Layer 5 of a small transformer language model trained on English Wikipedia (14 layers, counted from 0, width 128). Numbers have three digits each and are written without spaces.
Take only the direct path to the model's output, skipping the later layers: a vector added to the residual stream pushes a token's score in proportion to its dot product with that token's output vector.

Output vectors of the tokens that the questions are about. A number n stands for (n - 500) times 0.0022.
" size": 679359440446524368543642586581442522334483301389493569578481404590625724496605574480452735563415445598400511612595445470457474439444567452517604372455347193555606458584672421512306657709552414523518574517611440571471462352619589490459355388387609592219632265629549781562453591406386482504499555578496677547439598661399591479436533392580508443492443508409354441410324450521433508578461
"ment": 784606548291551712386495600557532527521412349565639413530499449431503499632524440352541655590574613279538674698303586366299413562277588625712464568564604356395514427533567349420452658563460733639354440284597494381364448507973307303454463690485585550492269376214528342724647662633333485408499510425432336326272547605628589618574370352681414565594414595495631556518258220481479647489581
"atory": 471652398393521463496717413261470347417711269355496438443295332481422574580574572650512703500532563455331572554499650699435512466224428557345480343355598543594474394517597520315599460676425408625408521709630074420361720655808286317371477616315341550489540480480549522576359535570487527715562622659689439416577592454500404444445639211438384550614467662660659485560723415645561367627443
"den": 381579467469282541447590502459494668425446450339602540585502514544499318437281565468527499289450598710326328653491576780290615483444698421620483417493403584483365511652490484532598537642524537707301593466499498590437354406506422428617429358542394484477412530815664634597449580425542568523478606578265535417527493298553522443595521545475449563323519577671334298399682445329562731620473
"omic": 502481604565405557787310608407485339681598244397438422570624386421591459620373589535532522550228617260514525721431716478284634387392614660598422436216711445733406557533738611542215804571576567691717657772539352495286664386579526474575401574406391545406423269506531507647416697405392323420426481332560510446345466389461534431580736502460434495493472629441543363139332330462645544568732
"\n\n": 647535255565572492574577383381428591396467514608728730602591519675548314260402502556455442481503454448589577562524610651515457289547583606362475475454611578536515253698430287485526585429283515435492440518452524508480683489357344668585411341553403386595441553383393436556637485492582480269483344409468379330654333589481561716372492571579626532541322431555854632621538628507406502471506
"str": 342322438384502485298583554484500539431406513710470732357370547306254647488331499478513640426471650447532599623380582435338634469556552478429390565596528414690426432495556397612403786433339389496693614520499603465429428470357502472540322581380535481471416375461508337753467518605605588670676620657609323558291574524485637433594401412602564485568461648620378423506655496557492543452417
"li": 412580709417368273457575439436504479318511601607537447514573628631428555394484587351595700390551496535321480380257580321557635385454516659571446472507441486551619539449549507691206354607373528550605400577608697471411612599562507261631686438466442487589570472554344472432526513516588490459395546560519483423458543539540643541424580452519492501501427616556303498607660281452482601549248
"ility": 545580514492702573553630493559440465279615340381541526557192500278581431492529490767585330580264680530382543458484443256479574489353632610566500428465602319701584581584529286580538701617400420767610529550461380311584411284521350200347616652476752620515651259572514811617436557556446541470559436524632564508339601385454686568542537438412432494571557745272651302407409478331376387509414
"rus": 399780650584639474467574639458457641597479604496467411407553666591647365651406468526418573499352589690522262536312536334704614351400465644423560370557388509421317627470520379293456670524492607595812483629574433558426436406531590385604700562459502528410461520506490623536440406454257404626502582482366398404443435643499552530513397331388337598335488622452596432216496382551552502593552
" the": 609512550506420394604360596580588631502356469599581434585505538531471284573579330496482555458518365447297586439647533571444441536418562459401450630615516363538353459560417634415613374614316679514502455539467615319543601615306643527635349508687508629443605268428408365387656551637554515515490477512568368597512443432442607428376567636449554390291574410357540475503444369716600499601591
"isha": 396537744476565495415512411466465400493682474293675391538591545403667488386523617423467698552390491369319309724499582549362564604440459360477532400551517385460547468542435556422515451451491534499420618701680312580568297390694549522470640486471509459778637481572462589622464421476494384478638333450621505433488631208600413474518633306215568569582519690624452282601387467413558610443499
"iler": 711645546610458628420730322378439443550585536430533652262526581398545563572351529557361699808210628761534583444490523392343651455238730463412350231548402420576474571585479636520487606450549382474495515584624645542411498495548425458419596672478669510454367483528694538577511498467287463492440505353578692452486474370524462656497464391274508530438373644301473398446635478306676261383626
"roc": 471650555367652339481574769496443561405540288583266424391662645470557421480564501538467465677446574422455364471441707365278622475614343608651528617403519526447370591458619536553475622501423588566649565352575581440347546463633517402541704372429536494364558319633537394572429704413664524498510521403802485511480524476597375389508538448396464561562325597256468476295518442396491566666321
" Britain": 449514507459707443469572415463493592375500204336639488553408521478558596587633566486271534591475376644620356608608742558394475659329529504401620755510411412455318540662466528433567738520438561609692538652531308547298372426436412392315369532584543608449577445688399625540441516624508647554700510199519422457213569273527450521464520549388557580489612535405456369430462548500537475362603
"la": 383515567440568273579595473499474391367470490617750339546553585451445373425340541335546653339674424554600391422509532578632600599529414502712438514521549530479488499245462507579541618496263513440590402454646579546577418465585517397579693617584342397468613591407369516486468566560524462404317628561440566590389505455635582666520443483544407458535480600532368411503638358364408536552426
"for": 529557545380378504572695482454484232690405547384525666513473689588375385521493491324329565446403688531472414439370564726180436488425710551439584456236627485652421419197739552554475490458497512449485664628539708518441480509575536561424647431524535514588606421543503522476509610519417568517492537376631491371500456514552525395494443509361479497587397613339353552521618543595365394575544
"ying": 349466462339500538415627429591466702700348546213538383471606469700401577374391595615507595648367485648225723719397536599148512339298611388684652422546548496436517361416640487326471660379614465496439364594429559490563373479538423456355383503593646394476391328424480627678561442531366551667624410395661585575507537671592554492425531379491686607488346693771416548294564396508536458419561
" Binomial": 274359468786570228546502368562243286354889472596348605464443626547497432616472564798203693516259343520544502702426559622254509581491568598402719333415680282502447631347716365540286920448605789588759537820575337524352452656442507435497550448502572655632448248551194508482279334465745359497753594385481617282472481904574455316445578352454524621446411654607512552296306659282572439281507
" Mid": 612457607614625462549712623392450456479544503572452704487471611507448585475624430487446687567365510515503416466530479539454532586663490527335610487378500400545527399365491479541426431346439568510503599573484539634450470414522482549456402456330639605634452383471533329438438517594592596598567345437403648508378563329435426452496571528509452473514510488516371465468581554418523395510495
"nce": 649728545389407628538425353605464564460536566485624726382490415516846629493526508513456497369436461501567636743335505655537436601463624625616434565554604343459698793471482420513447821571433460356401428573665410316548197438588681289460294560347577459605412369331483484709646508595219625408382563513324664386497628392434443537356453406470421515539356672552493177711621206411486516250501
"al": 660657443501368455441533412518487241442508574531526324483560482522608609342661252516662301504359396341428627413486461505600504350569582520410681368361614639447581558441597540355273309414449324627439395394741352467441451638719501339577505859612458414348505505493588711597520667526661391485593388456546362501767481517638642459635438451652443434313383608294740413496539518642357403706638
"bit": 398598388508642451693617562440431449756586627463318542718499540480441361375348374385591468468583610684518331506524194406410543589509573835633595234606330325773531624370604602647503703502586383641344752536710513545391358433633483433524430513404319437480475530681408684424441662443377502255629505511618502551261506511479514622571444302583327432441631586410422469466354321267619557535405
"itation": 565675474571714382397544486395397299254690332181517543486557355362485496431472280757540557698536581613433731519488568360326453523301646425411528448439641645468483538599580450329471612618293504540404539658447553357308651475831467617508568567586486589476555319446624758623447584461269494490467398450584479633362689613519471520568622258496486588300547656599542325409208518356600536557497
"berg": 433608465485326401364610577425547549516416369380619563651310505441347649509453658499473636453412686619609387480459641455413456578418468577443515442480614464679308452539601552407551711517462511455368522459695473390313427470472632515526391459319448548654467569761550794478453385389366541680536552483526406414382416528377325361524511530611528607566454626564527452553494605464654555350405
"ev": 436523558347422469364450502477494470553617422619289463502648583472477489544438446437493777468583550583499517506478617522479276427476262611393531342575386502664597421597615609758446381402513493755424499575526574523245574499598461406460378268707390444587622621546479532573539247472526460629494420559563453515321451685554490476568448499558431474573518625399435249471505369637565651529518
"opp": 312407432481749572411539409460439345673530492426568418408457432315397401547445499476495694546562456490521605438292647569307565546495431626502434491522387400619547574447740685575351515610561622577349398588534580487461599490691441221348565448537623529595358450571487559723311366459465285443624490355650588524495486478399480584521351527579558460374559633556502502417496640677530646465405
" age": 365549732553556346563290454518447662589418487546425465561665377559573685540645581642446669646469435485463509537349277719620443353437571439512551629524545346529418438656713502460422513552418262606561558342578449525448595647734378530642290409283623578355546252458483613686378388407519352555451807386436588637301585513334516465381489527329525490540583524602605310452400389424495529601374
"pt": 564433521327429555628554358408488503600471637463394623569520640301407571438643483550403532651640443427563272546366499496288544625149312724635523444616374647376503625608526592715412754560484563429465516511644467391291488327469428353574333609516461465412496591713496156484546585496214590440621509678441682437541495648334587510624563407443357543356620549557731351431655419535590324483510
"nal": 296442549490615490647316655465486526533319716393495558382662604457431449558645652434367435538298532407304531719393440633462719429625542827517572404459793613582596731113456381311553527509426632525483656579711526652298313416507372400409235697380560570524592337633333561512585415578448331547456512604508361669428397528522735491586289307360418491597384679380703274459543547607433599472337

Each question shows what one neuron of this layer's MLP adds at an activation of 1. A number n stands for (n - 500) times 0.00074.

n66: 614234593370626456581509345668801637594452479525613652568571684509520468569606521497427569613403297543436539550632503427311418534638500436404580541461483413533419616515541477668551306590482449581438594448284554592488566512500608476400695402504765557420506327559456571409518551300577514579382568515371675483479529471383421442532415540429406369431476439375556401444401387484558673327452
Which of these tokens does it push up most? " size"

n216: 583489527503341486544297455605624565573547435437375448497628500503568611392427303365509588593380464569471476318513424610528464523377555511506401556497636466540508374504514562263493540543537511407437278535437512469479439559546536381561523646470462317532540373524609338550621519472563523473500438521539469554604510467682339538525543465598565463436670578382446470576400667589390663567506
Which two tokens does it push up most, strongest first? "al", " the"

n142: 506671592480505497536325598448583529428460518470468354302348500480475418515588390621556538458482293576463513412441571558494400576528504385322411579444566429383602539377688473500502671539531393454494338369463300457568482687576545490561605589507403491488517494509625667460652584552571306396514577434500444552578379466521617478663429644343463586602619531513388535573415509406491564551287
Which three tokens does it push up most, strongest first? "al", " age", "la"

n35: 466596601270557503421453569576491536650600438704630537545573606610456442645661575566550568488314509460652341641462435572750377538494425445521576333308560597364602451667554354509526497627473430442671445378443513537363424542374521477599599517499562465520578370538449506394473449552476484640402516452483363545515422504401505468554612475452565468456430463318486356432582470418644460439454
Which of these tokens does it push down most? "opp"

n69: 475387403646578263524494500634564693642509678560336440442694253574639467441758561407541401530523497656709491472282608353265715328447569567431485420514375578489564570559543658593421507348461518483328530497378463442396330373477301477483585412520598374442535222588510473620551373429535579470497468525528448488567495467646506567564617462503693440537427579435438536533377500529564826500352
Which of these tokens does it push down most? "atory"

n98: 550827490351449507568273458475511447284241503603576541589550239367542679789575627534615406454590585622355409574758581626544439624406382412527554423387139369457474486534624525638489493546445515613415384521517270430577321616432383524419445617530594567555347470615596583686514518500517477507452633638550412500384387460443626678536529604596485548443285468430430576449611342413562615468275
Which of these tokens does it push down most? " Binomial"

n256: 570386429490454429561512650600385561558570534418506504526508511480437624299433490536622449480504508612439525594538381441374561468587506569324548590361551582543502556425586425679565529455498467387511500631611493553568414486705472507572398461496435387378512365432623479405471467504606547711492475464565545534461507513594550495503423481402432498541435486414588400403407505517244503467447
Which of these tokens does it push up most? "nal"

n238: 400548365543391730345298369463278470421802500191690492719453438424407449664669929642394265436468652687553239465644336529495520642566398660446778639281548496489614425722675491616533481521481478609227580392644346596412603668633218692382576444476468651576465609427400692716553114412726386666445540460565332514500363474394234599579720476257618571493398291446383758702568642405296309557369
Which two tokens does it push up most, strongest first? "atory", "berg"

n246: 353455432442405594529546429592671445406355546613402395308588278486560742336684268749401695677449475644472622312437342487612437685324519479483572538695199624541630426393362530562700523413335374634470325556545457489510706558405547432497616621493479581493608613439489544483461416575533666601615469545452451365493450423485445508426560637384448628377444549426398518448714489368731398545643
Which of these tokens does it push up most? "iler"

n272: 547538454528539435574573400587571511374581488369486421564410408510332616723383487387610422480362355425484544781580454500466631573397522449490475502453507360636699570523428557434487401561647451804684436388316424524456588617405497307419618551528471760420516506455541493531629427389559434271328373581497373555611524607628337489478456503389254500509565474409562477392432425529594702594597
Which two tokens does it push up most, strongest first? "omic", "ility"

n285: 623553538488471525508408521379361503493572456541479544535590457194732468288433531481569491626578655447594453519599531551634401477542537400645431412585430404395515534667311500427497612357378742432467377586539440556602563450481313473489552532515338620549412676444399352536624481497366445525523514590470424523629364527456511727507589338619539440504402608419473410620441528584419518570431
Which of these tokens does it push up most? "\n\n"

n108: 625559443511484563450345435451469510484471496245422574534436500538684467438445485733353464518521602611632540573528455484500468580608460387472398400652434446583528449535329711699538606378420548602534380494494618466406454391589518428518503553583509544670667517654526451414436367272500396530419603714568581478509548442368468789534516500494509514343556360487469397573612545394494392574487
Which two tokens does it push up most, strongest first? "iler", "pt"

n310: 597596441421384480445463682589489553488336544425581455526336553329455622308440597468465439615442564584576509519458607475550369590495405584512404486598495400521592462498497466513564559500426551278455492545437480569424449505579479537570289565494497500538549665616536383574561552524534512579551541598425457531296511522369495580483697427592526421480491334494421510485608602515518687485298
Which of these tokens does it push up most? "berg"

n200: 412472638344591264453511576455468404588585425527395397381476556196649618389532560411549433623541562379634301305621527369184676368659506672425360600400679621566407551404515555352506322328622393735202691432511553689806372286561535447658640590504600287474504573515452508444475758500462649512552617397522355568489469558694421280901472390639404465530526606370355492507477392371484556490538
Which of these tokens does it push up most? "roc"

n168: 445652573520362580481500465429279488475414457380428429423551663417385384505421583469536383527593626538508415375509492758412546466467526428523603502500607606504576432517705383513628653478448518516675650503444523425353432415633508507616659586505513587479633535461438381495574449401378607516502391556467489561497510424577379523467470556605445553530665397479460403522581497487432557452518
Which of these tokens does it push up most? "for"

n91: 567645498387507406601531543457516412461495529600557622520545751525387558513588612479385371466360495493492505489430432537630440611385545434559428377522483525494628528540621508426677484578472494492486460457520599495632544635424429516520368404527316567585588564567390471588440389586521598453513427425458418563459421554461435455658426618456462526374364366387466549451665490358530450513391
Which of these tokens does it push down most? "omic"

n106: 442561350698472522453462318639668482578606364572575371516497454433426446555596384498517381694317531404465475614342552460578370497537510497509518529391509561491549518431439537606467515508516475491326360381632433639524504484437464339592471593480604447465511524492463593617505497644630439578476658553611570542487490349567483601582500515403611548648438465541435404460412425587363575393329
Which of these tokens does it push up most? "al"

n259: 542616495447781530578540590444596326529496580571411565677568446507507296618549641329469514366683444554479616679258470181469565385646525644564623751515622638321335527479500420403512527472600475523341389496564372705436709486346425503475308326446356433573529256467509603597488647523546350701417620472773547460428381513507633496615329535437427554410450627568416427550515270394504374326701
Which of these tokens does it push up most? "nal"

n134: 503507527347625585520562566418478396481561492376508573450432592528744726426532235566548539581469415629503607691648665541419300440443437398687601495320224409506555503500496518283395271320453400628563511469493394574466448473469471527675489386540402421497510490542470713663549274672633523635528450581456448346762479422425304378520581400316464571513579411658673322386360701507478560517702
Which two tokens does it push up most, strongest first? "isha", "al"

n65: 444433609437428418469620571422356522532494493418360471530479717528573342503766600490395578465405479483559518559463407510509535466629513494409448451485621366641503380360582461497575451516465470603399648466455565476475453462533349523618579376393451553724565453401658323308553381462558605488498456455559479532537573607468448434500665848561606468575389447494472358428442541558530487348593
Which two tokens does it push up most, strongest first? " Mid", "for"

n83: 469557469521593582470466563347278573428531481492351581453429414430546568394551607597646349490366467517471390473543629491456546582514587522421434498438697576545408371526485434487544599258546567559448444573550543560426508530388525532532600378491665384483558457397368472469473533504512477443516583526491633480498516420585484562702586537538410437546514469633430588466478642529523564541456
Which of these tokens does it push up most? " Binomial"

n20: 449574494396510514527503525602398564558422456503365397550558290506464431469615517282441516613567335466470643388464525505418574428638551702672416453644422346664435544336526483511559432644498417342571643367460502456449517301520506522408307402476489656572601489545509364446479526510535490602529512468460559476365488506645601460510473551631491503534667484546559547440623557667561532349603
Which of these tokens does it push up most? "nal"

n223: 528339506599587448558659522801392551566433636436642447633550506494521766396589475433411447637520459574455477627663552373406513441425522553511445569385697508552562428448567279283551409527588615407555542665575355282394478577474347570557362494501503528469522633373532446480514550427533529518523456469525631407511553485512417415430597469456563611521448646551382486495325520457377333481327
Which of these tokens does it push down most? "ev"

n207: 500547484556544438495450537454488396540538513545319462418503512404544514363506440605690484427488469591693249540470534508342595614535586388513460404655440532472542398453296561545400615505448495558432393448406638441635387370582486546623445566516447563367377663659581500413498497461410604421484683532470479585492547441517568388506476637561567462412440420517492380655483353558584637676295
Which two tokens does it push up most, strongest first? "den", "bit"

n227: 363500442500482414393511476377454527483561628514491537596706439451477356399596616502576546431671664549678653435368533493537443364365488521526485595307453532602554575494497503573415343372494560443474534467500512563548639508512444495460451494578434653383559487607379378532345410495427408542513369577360497441646475530609619434434598389547363575575651705531435500474634475363423559548485
Which two tokens does it push up most, strongest first? "li", "ev"

n303: 534414510564408525416425530784598574584469506423393407380528660585387447419581306570466500377522657681426378537557642449560595398492533638432579515588645471502510415494610590530573534485593554653546323363531302429409487518587619549598726439488581419487479458581517528360475472495460414437395547508547569535463475543426476591522506414479266589434506456436490430623497500384511466523672
Which of these tokens does it push up most? "rus"

n306: 425593389354388655434506691360529493644324521736421476521352583438710445560655377595613564633603497401533463468426393492703410422364552613564420584589714425629518448566452380621388354573353492601345360438579587315509571363525452495503618500539431419618405398484502371393604320423604645586510469442554646554426556489420472306428474260479461540444507511607545428377409576509588614560591
Which of these tokens does it push up most? "ment"

n126: 513478502505577636331458532426514480504614516564494549435349400446466406413451541493609337444442481496436533518330534446522387562617549564535406601354494505342632526524471353521530394387605497464345626505500518478503549400484583443450481532532468452461490636518608679566710500565644405537706417566457383426505473401532495520452494534653568553504376470442625500689545428552456485555442
Which of these tokens does it push up most? "al"

n11: 591647417639491522531506528254470483382537369535587516497383433407527471510487431554339617462573484554531588473466318431410618561399593478306528493693561357552470755546465523406428560366554498391299678810408365607350468533494474519557520621527551599356556473541580389475532704606429529539520234678354517475525495523526449534248637635482731398425642635493518443383332506592507597558356
Which of these tokens does it push up most? "itation"

n1: 494567414306573413546557313410266402462451469393413628434435587631592379659503616506341447301607746573636440519481366626723430668601464590475695588687527644343536561482590385516510581414543467536695530516540564416356423334508623417662453471437557439506503530579520674537421497369529521400562490611595241448412534541681446493364316564588268625541464595542397497361576564427510547600553
Which of these tokens does it push up most? "rus"

n48: 379490428450477575418415347413554385378420548456355454613117516494411573463627709563657435416484519492404583670493283564590578599533426455568373509458359473482580628612547395472465552514421360606734558485577674419574574447536613537657407486465401470500563544503490452443531469489592491391465460414565578551322531518425569483443387742632599441458138369532351512553525562610436493592572
Which of these tokens does it push up most? "str"

n146: 478524434349664276532618332232541634526557361419660614312469573503764368467664507314546427590553352443571509379348726506393307461771453384534353657746454398497475519438440476493479465525394596500542318634596382556356497403356659526414548586524480507477377592622463421657423649596530672664564478375389633486438491576574399457542636387456572421467656359559522523466480607592486436451463
Which of these tokens does it push up most? " Britain"

n163: 415554471390450479500782398328482455568530646417530589596437367390671654469598450509514547380627507713401613480468603500671306625438633663449599542671398674528465655462507384192436572360507461539407390752500535486549590652409604473559383649468524507564434569371256366609378389551472449448566774724611475485393515483604294441484608388406461441446256429492319571407408582473347488528458
Which of these tokens does it push up most? "atory"

n59: 511382523520571548456545538412469452493540399567440475582397531426532455459693457461563519449528542477389553646395401356347480480487538567493538491553498465455530436452458597502500527592448453562543474511535343553546420448494607620459514449471473676428542448511410542562587598616528424574338334619509732517534498409493574450568418515496467513531556574564591495453434424500426466574561
Which two tokens does it push up most, strongest first? "ility", " size"

n315: 555452590263483528527380403578509593589345591500537480686438334572427547455400730470477410592576651542476465508511534555449457435330591257533605384389215564472610326532509437386633664528465474525474560401482503449494493621513515518565468517486533542503275637646402550538440475465420584500498355611576484489598484498485396431486315281561522614535275598644439709508470524382418724621534
Which two tokens does it push up most, strongest first? "ying", "den"

n8: 471642457665536576593497616415488546479500509335431523596556497547584318413571400457395467691615607600453557490578530449663388342349545494526670507560474361478433547609597578418634567478462458581576372687506445629352465725615570474497547416507220387509503540374455265445772580608510600606476480468537284394438511470622524630455453500282450500526456476473554359449539503386381428468470
Which of these tokens does it push down most? "opp"

n170: 541489653413477689615542422388401368500469566622387550430398601479408627666595396538590572244469604470510548497363269398526562690336335645408520459641621708494559529574593420475466657388432440824411570497401580381609547483396518500457518500478766405469538486182489121545573428441544536400357481589588661431681536548191605485529746354446434490376536537487638278476461450637603472606394
Which of these tokens does it push up most? "pt"